Layer 2 of a small transformer language model trained on English Wikipedia (9 layers, counted from 0, width 64).
Take only the direct path to the model's output, skipping the later layers: a vector added to the residual stream pushes a token's score in proportion to its dot product with that token's output vector.

Output vectors of the tokens that the questions are about. A number n stands for (n - 128) times 0.032.
"ful ": 124, 111, 159, 142, 124, 137, 127, 110, 131, 143, 124, 106, 146, 106, 94, 147, 135, 129, 125, 121, 145, 134, 145, 184, 143, 124, 117, 123, 120, 116, 122, 105, 136, 125, 155, 103, 115, 104, 109, 137, 149, 142, 121, 144, 88, 131, 154, 91, 111, 109, 129, 120, 157, 148, 160, 134, 152, 141, 112, 104, 129, 139, 145, 122
"L ": 136, 129, 144, 140, 131, 106, 103, 119, 135, 139, 134, 134, 106, 103, 139, 121, 112, 125, 135, 120, 133, 112, 148, 126, 129, 105, 133, 153, 147, 134, 112, 127, 152, 122, 107, 123, 102, 120, 125, 135, 102, 148, 123, 138, 116, 154, 146, 122, 131, 137, 129, 149, 135, 103, 145, 137, 135, 133, 140, 113, 121, 117, 142, 124
"ement": 136, 148, 159, 90, 110, 113, 137, 111, 136, 130, 120, 139, 128, 154, 135, 140, 131, 79, 137, 130, 121, 145, 165, 145, 135, 137, 129, 131, 137, 117, 129, 105, 176, 109, 120, 126, 110, 118, 92, 120, 134, 85, 113, 129, 122, 155, 137, 93, 99, 113, 113, 80, 133, 118, 137, 161, 152, 132, 121, 151, 111, 138, 144, 107
"bed ": 122, 109, 152, 138, 119, 119, 130, 116, 106, 116, 142, 119, 135, 124, 103, 139, 120, 128, 127, 99, 113, 120, 138, 163, 151, 117, 106, 153, 151, 110, 150, 120, 155, 122, 156, 116, 140, 99, 95, 94, 114, 135, 98, 141, 86, 122, 167, 118, 116, 140, 175, 108, 127, 129, 127, 92, 141, 140, 105, 108, 101, 147, 113, 147
"med": 118, 138, 158, 148, 137, 106, 148, 119, 112, 115, 129, 115, 131, 137, 120, 152, 112, 116, 147, 114, 119, 120, 138, 121, 136, 137, 141, 161, 102, 133, 145, 115, 153, 110, 146, 136, 147, 127, 105, 113, 120, 128, 140, 120, 105, 143, 152, 119, 124, 144, 105, 127, 112, 131, 130, 134, 129, 139, 117, 109, 106, 133, 131, 177
"least ": 131, 161, 142, 143, 100, 147, 114, 102, 131, 88, 153, 101, 60, 102, 76, 166, 140, 118, 112, 155, 192, 145, 160, 148, 124, 108, 67, 154, 130, 103, 134, 98, 179, 161, 96, 97, 155, 116, 104, 132, 106, 100, 100, 115, 86, 133, 193, 68, 120, 120, 138, 114, 197, 80, 142, 95, 136, 155, 88, 174, 88, 133, 171, 173
"player ": 139, 85, 158, 148, 122, 142, 103, 87, 116, 128, 148, 110, 103, 114, 123, 141, 161, 138, 134, 131, 132, 122, 129, 147, 169, 149, 137, 132, 118, 135, 123, 89, 141, 115, 134, 102, 123, 111, 97, 115, 123, 126, 136, 148, 83, 110, 158, 91, 127, 144, 120, 147, 145, 117, 137, 104, 132, 147, 133, 102, 107, 122, 154, 160
"ches ": 155, 119, 125, 155, 150, 147, 119, 108, 118, 95, 146, 107, 101, 111, 143, 157, 108, 109, 117, 125, 114, 142, 114, 171, 115, 170, 126, 136, 137, 130, 135, 100, 164, 102, 140, 113, 159, 107, 145, 123, 140, 156, 125, 130, 120, 122, 138, 112, 129, 156, 117, 138, 133, 119, 152, 139, 149, 132, 113, 108, 95, 95, 154, 142
"Succeeded ": 127, 116, 129, 166, 92, 136, 84, 98, 103, 89, 124, 135, 45, 122, 143, 162, 131, 94, 104, 103, 165, 96, 201, 117, 138, 114, 110, 135, 146, 107, 184, 124, 154, 128, 123, 113, 117, 137, 117, 151, 97, 116, 79, 142, 128, 129, 132, 91, 111, 132, 126, 176, 161, 162, 158, 125, 150, 152, 90, 151, 119, 97, 145, 110
"|---": 129, 161, 189, 143, 83, 131, 52, 78, 86, 62, 170, 149, 48, 81, 68, 129, 136, 63, 65, 131, 143, 115, 210, 195, 159, 145, 62, 192, 186, 111, 163, 72, 217, 124, 103, 88, 100, 68, 92, 124, 131, 101, 54, 186, 50, 101, 250, 70, 78, 153, 83, 124, 197, 135, 145, 109, 201, 183, 73, 102, 61, 53, 229, 152
"able ": 145, 127, 145, 100, 134, 114, 154, 106, 145, 142, 115, 129, 124, 118, 115, 150, 140, 118, 129, 143, 100, 146, 132, 151, 137, 139, 86, 114, 134, 85, 108, 110, 146, 129, 152, 132, 139, 135, 116, 150, 110, 127, 100, 125, 109, 130, 154, 105, 134, 120, 147, 141, 134, 154, 112, 130, 141, 131, 126, 143, 133, 133, 142, 147
"vely ": 113, 150, 153, 145, 114, 112, 127, 107, 108, 136, 136, 92, 108, 139, 132, 152, 100, 118, 123, 146, 144, 113, 171, 162, 136, 110, 107, 172, 170, 111, 127, 120, 149, 129, 119, 131, 132, 96, 122, 114, 112, 149, 68, 134, 96, 134, 128, 121, 128, 129, 133, 136, 127, 126, 122, 113, 150, 147, 110, 146, 87, 107, 171, 129
"known ": 121, 114, 159, 110, 116, 110, 109, 105, 120, 91, 138, 139, 116, 111, 129, 153, 130, 141, 124, 127, 115, 160, 177, 142, 152, 130, 102, 133, 168, 120, 139, 70, 135, 108, 141, 118, 134, 133, 104, 164, 78, 109, 109, 146, 135, 132, 130, 119, 117, 98, 140, 168, 147, 132, 139, 105, 129, 141, 121, 105, 99, 125, 158, 144
"term ": 124, 130, 184, 108, 119, 139, 129, 74, 91, 126, 147, 118, 105, 102, 124, 149, 155, 109, 124, 120, 174, 141, 113, 138, 134, 127, 131, 171, 140, 141, 148, 96, 149, 109, 132, 109, 113, 133, 107, 145, 106, 107, 107, 142, 116, 134, 166, 96, 101, 122, 144, 118, 182, 137, 154, 124, 132, 147, 91, 108, 134, 139, 157, 130
"south": 133, 116, 150, 123, 106, 103, 85, 105, 119, 111, 146, 148, 131, 130, 92, 85, 114, 118, 86, 127, 116, 127, 138, 146, 134, 119, 138, 152, 152, 102, 133, 102, 181, 98, 129, 148, 131, 130, 102, 123, 102, 104, 95, 134, 115, 111, 167, 131, 92, 143, 116, 116, 145, 115, 146, 150, 133, 150, 104, 126, 112, 94, 138, 148
"degree ": 120, 159, 159, 95, 110, 115, 113, 112, 133, 105, 149, 110, 90, 113, 106, 141, 104, 88, 56, 131, 145, 101, 147, 132, 141, 119, 72, 155, 107, 132, 121, 77, 164, 110, 138, 125, 158, 98, 91, 132, 130, 133, 139, 111, 101, 142, 186, 107, 88, 170, 115, 149, 162, 138, 187, 98, 133, 152, 86, 120, 130, 97, 171, 140
"resul": 131, 135, 187, 145, 136, 138, 132, 96, 131, 112, 159, 115, 106, 117, 123, 136, 162, 97, 151, 109, 127, 123, 130, 130, 142, 139, 99, 165, 138, 140, 157, 120, 153, 92, 140, 140, 94, 151, 113, 107, 120, 110, 115, 147, 92, 141, 159, 88, 77, 142, 109, 102, 111, 136, 151, 104, 128, 144, 120, 105, 99, 107, 168, 153
"erson": 140, 114, 114, 126, 105, 109, 120, 120, 121, 122, 152, 133, 93, 116, 139, 135, 115, 74, 100, 147, 130, 98, 110, 156, 161, 142, 142, 139, 127, 143, 166, 116, 142, 127, 106, 97, 132, 104, 111, 121, 113, 89, 127, 144, 73, 148, 174, 105, 102, 110, 150, 83, 155, 141, 154, 138, 152, 132, 125, 120, 117, 105, 138, 126
"ales ": 123, 124, 153, 115, 118, 108, 101, 100, 131, 124, 128, 141, 126, 123, 131, 129, 146, 122, 151, 125, 135, 133, 107, 144, 135, 146, 99, 139, 133, 114, 175, 103, 131, 120, 127, 98, 143, 118, 125, 128, 152, 115, 133, 120, 129, 134, 179, 146, 94, 147, 105, 137, 158, 131, 114, 124, 153, 130, 131, 138, 133, 130, 144, 117
"ress ": 172, 109, 102, 129, 115, 107, 134, 128, 110, 122, 141, 135, 110, 106, 127, 122, 134, 100, 123, 146, 115, 90, 131, 154, 125, 141, 110, 111, 127, 117, 138, 113, 118, 135, 129, 114, 111, 99, 109, 160, 98, 123, 121, 120, 108, 148, 161, 117, 124, 135, 146, 113, 154, 146, 126, 153, 155, 133, 120, 98, 149, 92, 163, 130
"c": 139, 137, 117, 137, 127, 135, 137, 113, 129, 124, 126, 118, 141, 135, 133, 136, 133, 133, 124, 128, 94, 144, 116, 121, 123, 117, 126, 123, 114, 136, 126, 127, 106, 110, 157, 126, 135, 144, 125, 124, 103, 118, 142, 116, 130, 109, 114, 125, 102, 124, 138, 119, 122, 139, 119, 129, 120, 124, 105, 119, 119, 142, 138, 124
"le": 142, 108, 141, 125, 126, 92, 132, 108, 115, 144, 143, 118, 131, 111, 145, 125, 145, 133, 138, 153, 122, 136, 113, 141, 135, 118, 130, 132, 125, 124, 111, 123, 125, 126, 141, 141, 126, 148, 106, 106, 115, 131, 133, 116, 125, 130, 113, 120, 122, 118, 136, 96, 141, 138, 98, 145, 128, 122, 111, 119, 134, 117, 116, 127
"→": 105, 131, 163, 158, 122, 136, 91, 136, 106, 104, 143, 134, 97, 91, 139, 93, 169, 125, 139, 116, 141, 120, 163, 133, 175, 179, 128, 174, 120, 120, 145, 126, 134, 117, 105, 125, 134, 127, 104, 100, 111, 138, 74, 152, 86, 131, 147, 128, 105, 133, 137, 109, 132, 125, 149, 150, 138, 142, 110, 120, 101, 131, 141, 125
"des ": 131, 130, 162, 162, 109, 121, 88, 104, 114, 117, 128, 140, 139, 136, 97, 124, 123, 106, 94, 126, 142, 123, 160, 164, 125, 110, 105, 121, 148, 135, 163, 88, 121, 107, 150, 123, 140, 118, 112, 134, 141, 151, 136, 124, 79, 136, 140, 126, 115, 141, 105, 141, 151, 134, 133, 104, 138, 140, 114, 134, 104, 113, 164, 107
"information": 100, 136, 127, 139, 131, 130, 98, 120, 129, 119, 147, 165, 120, 136, 121, 146, 143, 92, 108, 154, 129, 158, 149, 155, 154, 123, 122, 190, 153, 114, 133, 94, 107, 130, 135, 100, 118, 154, 87, 150, 139, 122, 145, 133, 96, 122, 138, 114, 113, 182, 131, 133, 117, 152, 114, 115, 140, 167, 79, 94, 78, 107, 158, 154
"king ": 160, 117, 161, 122, 104, 139, 130, 87, 112, 91, 136, 129, 115, 106, 116, 167, 124, 133, 79, 94, 121, 136, 122, 149, 115, 123, 116, 119, 138, 136, 145, 102, 134, 106, 134, 136, 135, 120, 111, 122, 143, 123, 94, 132, 133, 103, 124, 94, 124, 122, 123, 135, 98, 105, 138, 104, 134, 131, 114, 125, 108, 119, 165, 134
"rights ": 156, 137, 136, 102, 107, 126, 136, 118, 137, 114, 162, 138, 113, 93, 122, 134, 122, 125, 101, 127, 160, 108, 114, 120, 163, 166, 122, 138, 117, 108, 146, 109, 177, 126, 133, 118, 106, 109, 140, 122, 138, 114, 127, 127, 83, 108, 177, 87, 110, 153, 129, 116, 131, 164, 143, 86, 132, 151, 118, 103, 114, 109, 135, 115
"list": 143, 149, 138, 113, 126, 120, 131, 116, 120, 121, 131, 144, 124, 106, 135, 164, 153, 93, 143, 151, 125, 160, 138, 134, 158, 133, 115, 130, 127, 131, 104, 108, 130, 129, 147, 143, 105, 129, 110, 103, 106, 122, 125, 134, 98, 157, 132, 95, 125, 112, 154, 110, 164, 156, 119, 128, 133, 136, 123, 117, 102, 133, 137, 106
"Coordinates": 147, 156, 131, 151, 136, 103, 104, 120, 131, 95, 137, 177, 112, 108, 93, 164, 123, 141, 71, 120, 153, 127, 146, 158, 147, 140, 113, 123, 139, 96, 155, 102, 198, 94, 101, 139, 135, 117, 105, 157, 108, 133, 111, 133, 138, 135, 139, 125, 110, 141, 122, 127, 162, 99, 153, 173, 148, 144, 116, 148, 92, 107, 162, 129
"via ": 121, 132, 132, 122, 115, 126, 93, 92, 113, 131, 153, 144, 129, 131, 116, 95, 106, 108, 139, 125, 148, 100, 178, 150, 145, 124, 120, 173, 165, 140, 135, 109, 149, 121, 132, 131, 128, 113, 130, 104, 97, 147, 119, 143, 119, 145, 170, 113, 135, 103, 137, 114, 128, 141, 123, 128, 132, 135, 140, 134, 106, 96, 158, 145

Each question shows what one neuron of this layer's MLP adds at an activation of 1. A number n stands for (n - 128) times 0.015.

n100: 113, 94, 131, 114, 119, 123, 119, 120, 134, 145, 125, 144, 141, 107, 121, 124, 140, 151, 121, 153, 119, 142, 127, 113, 121, 120, 137, 99, 116, 127, 136, 113, 127, 124, 132, 132, 142, 129, 121, 151, 103, 152, 121, 122, 151, 136, 123, 123, 136, 129, 127, 150, 127, 137, 131, 134, 132, 137, 132, 136, 126, 135, 130, 98
Pushed up most: "known "

n56: 121, 135, 124, 118, 115, 148, 108, 142, 118, 129, 89, 125, 126, 128, 131, 152, 119, 125, 124, 97, 129, 155, 124, 114, 137, 124, 123, 118, 131, 111, 131, 97, 104, 151, 113, 108, 133, 157, 142, 121, 136, 131, 129, 128, 142, 111, 141, 120, 145, 139, 129, 124, 151, 129, 133, 110, 160, 146, 140, 125, 128, 119, 147, 131
Pushed down most: "le"

n118: 116, 117, 138, 119, 137, 115, 130, 105, 128, 89, 126, 124, 148, 139, 121, 117, 134, 107, 146, 148, 124, 133, 122, 134, 153, 135, 136, 114, 143, 127, 136, 148, 138, 122, 123, 141, 103, 145, 126, 124, 135, 133, 133, 139, 127, 140, 134, 107, 107, 126, 121, 140, 123, 135, 116, 111, 38, 183, 116, 126, 124, 135, 122, 139
Pushed down most: "ress "

n112: 141, 126, 146, 132, 128, 127, 133, 121, 120, 140, 118, 125, 130, 138, 112, 125, 123, 132, 136, 148, 125, 110, 146, 137, 120, 125, 129, 129, 142, 101, 142, 139, 139, 115, 130, 126, 109, 136, 131, 114, 136, 151, 106, 130, 136, 127, 107, 101, 132, 130, 120, 122, 123, 109, 137, 128, 125, 137, 125, 146, 108, 130, 139, 124
Which two tokens does it push up most, strongest first? "vely ", "|---"

n20: 138, 107, 126, 136, 113, 125, 103, 116, 123, 127, 123, 123, 154, 111, 137, 121, 131, 133, 147, 133, 132, 110, 120, 133, 127, 136, 124, 128, 123, 124, 131, 102, 127, 111, 120, 139, 130, 114, 124, 115, 160, 125, 124, 116, 116, 108, 140, 112, 137, 133, 139, 131, 133, 132, 118, 122, 121, 118, 126, 120, 120, 140, 135, 155
Pushed up most: "player "

n103: 108, 136, 105, 133, 150, 109, 112, 127, 139, 165, 131, 122, 134, 120, 136, 130, 139, 114, 144, 132, 116, 142, 106, 105, 132, 126, 124, 146, 118, 126, 138, 126, 110, 151, 124, 130, 128, 106, 141, 120, 131, 131, 142, 112, 121, 117, 161, 127, 110, 123, 116, 133, 109, 144, 114, 126, 113, 115, 129, 137, 150, 110, 138, 121
Pushed up most: "ales "

n47: 134, 136, 133, 121, 134, 135, 118, 104, 124, 122, 130, 105, 130, 128, 131, 120, 133, 139, 128, 124, 133, 117, 103, 126, 104, 127, 127, 119, 116, 129, 96, 120, 137, 142, 118, 117, 109, 112, 118, 137, 120, 117, 107, 122, 124, 156, 107, 130, 133, 106, 148, 130, 146, 118, 131, 129, 96, 117, 135, 122, 118, 121, 131, 138
Which two tokens does it push up most, strongest first? "least ", "term "

n67: 127, 132, 127, 118, 125, 110, 130, 149, 132, 131, 125, 137, 127, 127, 125, 133, 105, 123, 126, 128, 124, 122, 117, 115, 126, 119, 129, 127, 133, 113, 126, 119, 133, 114, 124, 104, 136, 126, 124, 128, 137, 133, 140, 127, 110, 119, 125, 124, 121, 147, 133, 119, 121, 147, 132, 126, 136, 147, 113, 117, 112, 124, 129, 137
Pushed up most: "information"

n16: 158, 120, 123, 100, 137, 122, 124, 134, 140, 124, 151, 121, 158, 100, 116, 130, 126, 117, 121, 114, 139, 119, 114, 139, 127, 142, 151, 133, 108, 132, 135, 135, 123, 125, 149, 131, 138, 113, 152, 121, 142, 141, 134, 116, 136, 120, 140, 125, 131, 135, 110, 118, 124, 147, 109, 118, 103, 144, 115, 114, 138, 131, 120, 137
Pushed up most: "rights "

n38: 129, 141, 140, 142, 116, 91, 140, 135, 134, 134, 124, 128, 145, 109, 124, 110, 133, 116, 145, 104, 106, 131, 135, 117, 140, 114, 136, 119, 133, 151, 122, 155, 134, 115, 157, 130, 113, 127, 118, 123, 117, 130, 136, 113, 126, 108, 137, 101, 93, 138, 120, 127, 143, 138, 120, 109, 130, 114, 119, 120, 128, 132, 127, 102
Pushed up most: "resul"

n29: 151, 112, 126, 165, 140, 111, 122, 120, 133, 99, 111, 114, 120, 112, 144, 135, 139, 121, 121, 132, 133, 93, 93, 98, 115, 127, 125, 117, 116, 113, 146, 136, 129, 132, 143, 140, 131, 128, 134, 116, 101, 114, 127, 108, 125, 132, 130, 127, 138, 112, 128, 148, 139, 120, 161, 133, 138, 135, 122, 142, 119, 127, 144, 121
Pushed up most: "Succeeded "

n58: 142, 135, 126, 140, 130, 115, 131, 149, 135, 145, 117, 125, 128, 136, 147, 123, 130, 142, 142, 135, 133, 117, 131, 130, 126, 124, 141, 148, 140, 121, 118, 116, 134, 137, 105, 138, 98, 134, 131, 121, 114, 145, 120, 128, 147, 119, 139, 133, 144, 124, 131, 145, 119, 124, 134, 110, 122, 96, 129, 141, 115, 137, 118, 121
Which two tokens does it push up most, strongest first? "L ", "vely "

n12: 136, 141, 122, 130, 132, 130, 122, 143, 135, 151, 133, 117, 131, 123, 132, 126, 129, 129, 121, 113, 135, 134, 128, 117, 139, 102, 135, 129, 118, 119, 124, 115, 124, 131, 121, 105, 141, 134, 145, 153, 139, 127, 149, 127, 122, 125, 123, 137, 146, 124, 135, 125, 102, 142, 116, 134, 91, 94, 124, 141, 127, 123, 131, 127
Pushed up most: "c"

n15: 142, 111, 106, 131, 126, 138, 116, 126, 137, 146, 116, 115, 120, 133, 122, 130, 114, 143, 133, 122, 106, 137, 120, 124, 139, 128, 123, 142, 147, 133, 132, 143, 126, 143, 139, 124, 115, 124, 134, 103, 130, 127, 112, 115, 150, 126, 142, 123, 140, 130, 136, 111, 136, 150, 119, 140, 91, 123, 139, 114, 126, 122, 140, 131
Pushed up most: "via "

n82: 124, 145, 114, 136, 118, 129, 146, 117, 131, 125, 113, 128, 128, 115, 134, 122, 134, 152, 128, 107, 127, 117, 154, 122, 137, 114, 122, 146, 128, 136, 141, 130, 137, 132, 152, 128, 148, 112, 119, 139, 133, 119, 137, 119, 136, 139, 147, 141, 157, 121, 125, 126, 126, 116, 116, 135, 152, 141, 134, 111, 114, 153, 130, 142
Which two tokens does it push up most, strongest first? "med", "bed "

n121: 135, 140, 116, 148, 129, 117, 124, 124, 129, 139, 126, 122, 135, 122, 116, 117, 129, 107, 148, 142, 137, 121, 143, 128, 126, 97, 146, 149, 133, 133, 122, 129, 131, 114, 129, 108, 123, 134, 131, 138, 132, 130, 138, 135, 147, 133, 121, 130, 125, 140, 117, 108, 123, 122, 156, 113, 143, 154, 129, 139, 142, 139, 109, 131
Pushed up most: "L "

n99: 123, 122, 121, 123, 125, 113, 138, 113, 135, 117, 129, 130, 111, 113, 110, 112, 125, 111, 140, 137, 126, 141, 160, 117, 124, 123, 124, 123, 133, 87, 134, 147, 124, 127, 131, 136, 115, 110, 121, 121, 130, 141, 124, 132, 134, 111, 122, 128, 141, 119, 119, 137, 105, 145, 127, 136, 76, 146, 113, 136, 131, 106, 145, 132
Pushed down most: "erson"

n0: 123, 139, 114, 142, 115, 109, 129, 148, 119, 110, 117, 133, 116, 120, 141, 134, 110, 144, 121, 121, 118, 106, 110, 135, 119, 146, 121, 147, 124, 117, 153, 139, 121, 128, 102, 125, 116, 138, 118, 136, 120, 120, 131, 148, 163, 119, 113, 140, 122, 117, 132, 120, 125, 103, 123, 137, 120, 132, 130, 148, 124, 133, 135, 108
Which two tokens does it push up most, strongest first? "Coordinates", "Succeeded "

n92: 116, 102, 135, 135, 134, 131, 116, 126, 137, 135, 141, 142, 128, 117, 141, 115, 150, 136, 134, 129, 129, 140, 104, 133, 151, 132, 149, 129, 133, 145, 111, 144, 136, 136, 138, 129, 113, 131, 134, 138, 134, 136, 147, 107, 121, 140, 129, 113, 145, 122, 151, 105, 121, 137, 110, 148, 157, 120, 128, 138, 132, 111, 123, 118
Pushed up most: "le"

n68: 125, 157, 113, 125, 134, 145, 132, 125, 142, 112, 144, 109, 114, 144, 139, 133, 142, 125, 125, 125, 136, 111, 135, 110, 120, 138, 137, 145, 126, 142, 127, 111, 134, 151, 128, 150, 127, 117, 123, 125, 129, 139, 121, 122, 114, 115, 115, 112, 142, 140, 133, 116, 106, 126, 122, 114, 129, 136, 138, 120, 130, 124, 105, 134
Pushed up most: "rights "

n96: 148, 143, 136, 110, 142, 132, 115, 137, 152, 128, 134, 127, 129, 142, 128, 137, 99, 133, 131, 139, 134, 123, 136, 101, 128, 114, 106, 122, 126, 131, 137, 105, 121, 138, 129, 120, 122, 120, 149, 106, 121, 123, 125, 103, 143, 126, 131, 135, 121, 118, 136, 133, 113, 117, 126, 138, 138, 115, 130, 122, 130, 133, 143, 146
Pushed down most: "→"

n83: 116, 132, 109, 115, 131, 126, 134, 139, 120, 116, 121, 130, 138, 122, 134, 148, 127, 100, 145, 129, 116, 137, 120, 123, 143, 140, 147, 127, 112, 134, 123, 120, 125, 146, 109, 130, 111, 123, 117, 117, 128, 127, 156, 121, 123, 133, 111, 116, 132, 125, 139, 133, 131, 118, 118, 146, 83, 119, 104, 134, 133, 116, 120, 110
Pushed up most: "list"

n79: 116, 129, 131, 117, 116, 104, 124, 109, 144, 146, 148, 130, 134, 135, 112, 120, 125, 113, 132, 118, 137, 114, 140, 135, 148, 135, 109, 157, 139, 142, 154, 112, 117, 146, 142, 149, 108, 131, 131, 112, 112, 131, 153, 131, 128, 118, 127, 124, 138, 130, 121, 127, 117, 136, 105, 119, 91, 99, 134, 133, 151, 127, 118, 144
Pushed up most: "via "

n60: 110, 130, 140, 123, 127, 111, 129, 137, 128, 128, 139, 137, 141, 125, 138, 129, 138, 117, 142, 118, 139, 129, 116, 115, 131, 141, 122, 131, 124, 143, 120, 114, 98, 129, 139, 119, 141, 140, 139, 118, 127, 132, 103, 144, 108, 151, 132, 147, 119, 113, 126, 117, 116, 115, 131, 108, 174, 129, 124, 119, 113, 127, 129, 127
Pushed down most: "Coordinates"

n123: 127, 125, 139, 118, 136, 117, 149, 130, 130, 127, 149, 130, 124, 164, 126, 111, 132, 115, 127, 117, 118, 117, 119, 143, 138, 113, 142, 140, 125, 147, 123, 135, 155, 146, 130, 141, 119, 138, 130, 147, 123, 106, 128, 135, 121, 145, 144, 125, 98, 138, 132, 142, 120, 104, 146, 110, 85, 133, 137, 99, 124, 107, 145, 122
Pushed up most: "resul"

n30: 128, 145, 116, 107, 132, 133, 122, 126, 124, 138, 142, 147, 96, 130, 146, 100, 121, 141, 130, 121, 122, 137, 174, 142, 159, 127, 125, 132, 170, 154, 109, 135, 140, 116, 124, 152, 121, 143, 148, 122, 141, 131, 115, 117, 132, 157, 144, 134, 127, 95, 149, 134, 153, 136, 125, 129, 111, 119, 132, 112, 156, 130, 127, 101
Pushed up most: "via "

n4: 144, 132, 118, 125, 113, 149, 126, 119, 145, 151, 160, 132, 150, 119, 134, 115, 141, 137, 115, 126, 136, 123, 147, 140, 130, 117, 130, 122, 144, 113, 129, 118, 122, 134, 116, 145, 140, 124, 142, 136, 121, 115, 110, 114, 120, 132, 114, 129, 127, 135, 119, 152, 112, 127, 116, 128, 139, 159, 116, 118, 130, 136, 121, 119
Pushed down most: "med"

n28: 122, 149, 111, 125, 106, 123, 138, 116, 127, 135, 139, 119, 113, 145, 115, 120, 149, 140, 125, 112, 117, 119, 136, 139, 118, 122, 133, 121, 119, 129, 131, 130, 121, 121, 138, 123, 124, 109, 139, 128, 117, 111, 122, 133, 126, 119, 141, 126, 149, 126, 126, 117, 137, 117, 134, 133, 138, 157, 104, 127, 128, 133, 132, 104
Pushed up most: "|---"

n50: 140, 117, 127, 120, 126, 142, 125, 114, 127, 127, 149, 133, 132, 141, 132, 121, 145, 123, 134, 145, 133, 138, 140, 135, 125, 127, 127, 120, 118, 136, 114, 135, 136, 137, 135, 128, 123, 122, 126, 135, 132, 126, 117, 122, 109, 142, 119, 116, 123, 126, 144, 124, 148, 123, 144, 121, 216, 124, 122, 123, 128, 140, 136, 120
Pushed down most: "med"

n36: 143, 137, 132, 134, 143, 113, 123, 119, 136, 124, 106, 139, 141, 132, 117, 115, 115, 124, 133, 130, 110, 105, 124, 147, 135, 126, 136, 130, 128, 120, 123, 129, 136, 111, 112, 134, 111, 118, 130, 124, 123, 131, 114, 143, 138, 113, 128, 141, 116, 110, 108, 118, 114, 117, 161, 134, 113, 166, 119, 132, 112, 129, 127, 135
Pushed up most: "south"

n23: 136, 124, 127, 128, 113, 120, 135, 127, 128, 103, 128, 123, 138, 131, 137, 140, 124, 139, 124, 124, 136, 131, 127, 139, 119, 126, 128, 125, 129, 152, 120, 129, 121, 130, 129, 114, 125, 126, 130, 130, 139, 119, 129, 143, 112, 136, 107, 126, 125, 165, 129, 136, 101, 129, 107, 140, 57, 104, 119, 135, 142, 107, 135, 146
Pushed up most: "king "

n45: 138, 128, 126, 116, 141, 122, 133, 106, 141, 135, 123, 133, 115, 139, 124, 125, 142, 116, 128, 100, 134, 132, 115, 136, 133, 120, 134, 131, 113, 145, 126, 142, 116, 117, 135, 115, 136, 139, 135, 146, 122, 123, 143, 141, 127, 128, 135, 139, 143, 157, 145, 138, 112, 133, 124, 99, 130, 111, 145, 114, 95, 121, 113, 129
Pushed up most: "information"

n3: 126, 126, 128, 159, 127, 114, 134, 140, 121, 128, 142, 111, 125, 132, 134, 142, 150, 140, 130, 141, 134, 120, 134, 139, 126, 115, 121, 127, 111, 111, 132, 141, 134, 157, 158, 125, 118, 134, 112, 123, 126, 134, 145, 105, 126, 137, 130, 128, 120, 147, 122, 119, 119, 115, 125, 129, 179, 142, 117, 128, 119, 113, 131, 153
Pushed up most: "least "

n111: 119, 156, 113, 119, 121, 121, 146, 109, 125, 147, 117, 113, 118, 119, 116, 90, 128, 133, 130, 127, 124, 134, 154, 141, 113, 149, 107, 134, 126, 98, 109, 134, 130, 131, 104, 127, 115, 145, 122, 129, 104, 116, 109, 127, 145, 133, 135, 142, 135, 110, 166, 141, 123, 138, 122, 141, 161, 97, 136, 103, 119, 153, 125, 145
Pushed down most: "des "

n87: 117, 145, 142, 137, 153, 115, 128, 134, 119, 157, 117, 113, 132, 145, 119, 133, 116, 145, 136, 117, 135, 110, 112, 109, 140, 144, 142, 116, 117, 139, 122, 128, 141, 140, 157, 142, 131, 115, 114, 113, 148, 145, 144, 114, 116, 128, 128, 127, 149, 128, 100, 136, 121, 112, 149, 124, 126, 115, 119, 104, 132, 101, 120, 119
Pushed up most: "med"

n94: 110, 114, 145, 138, 119, 137, 112, 138, 152, 141, 108, 99, 136, 123, 134, 146, 129, 122, 129, 113, 131, 133, 142, 137, 118, 134, 127, 101, 131, 117, 134, 118, 126, 151, 149, 134, 121, 136, 119, 126, 150, 135, 134, 116, 114, 153, 128, 110, 128, 112, 128, 155, 140, 111, 141, 152, 88, 114, 112, 134, 146, 118, 138, 105
Pushed up most: "ful "

n75: 145, 138, 125, 106, 123, 139, 158, 128, 126, 118, 122, 115, 112, 110, 149, 141, 144, 117, 99, 113, 125, 108, 124, 126, 97, 146, 131, 112, 125, 131, 144, 114, 141, 140, 115, 128, 140, 144, 125, 136, 132, 122, 134, 117, 130, 132, 108, 121, 124, 139, 139, 139, 124, 121, 121, 134, 111, 120, 112, 128, 136, 126, 140, 126
Pushed down most: "via "

n124: 126, 130, 115, 116, 119, 136, 129, 122, 122, 114, 126, 142, 127, 139, 145, 129, 105, 135, 143, 124, 138, 152, 151, 127, 94, 117, 122, 130, 130, 138, 112, 144, 123, 114, 93, 138, 119, 125, 126, 119, 128, 140, 137, 117, 113, 130, 131, 131, 106, 139, 144, 132, 127, 121, 123, 130, 156, 103, 105, 116, 149, 115, 122, 118
Pushed up most: "L "

n31: 138, 142, 123, 128, 126, 137, 105, 120, 126, 128, 118, 148, 163, 148, 119, 135, 116, 122, 110, 105, 171, 123, 117, 156, 138, 118, 129, 113, 118, 154, 142, 123, 136, 137, 135, 146, 123, 131, 158, 111, 107, 166, 134, 118, 119, 121, 131, 144, 134, 122, 134, 146, 151, 136, 118, 114, 112, 131, 106, 135, 124, 130, 111, 108
Pushed up most: "des "

n88: 148, 123, 143, 141, 133, 117, 130, 133, 115, 107, 105, 128, 166, 147, 130, 137, 119, 130, 134, 140, 144, 125, 102, 120, 147, 104, 157, 156, 140, 143, 132, 150, 121, 164, 118, 146, 127, 100, 130, 135, 97, 152, 127, 118, 107, 124, 127, 111, 141, 120, 115, 128, 116, 109, 87, 145, 138, 157, 148, 146, 129, 123, 130, 133
Pushed up most: "vely "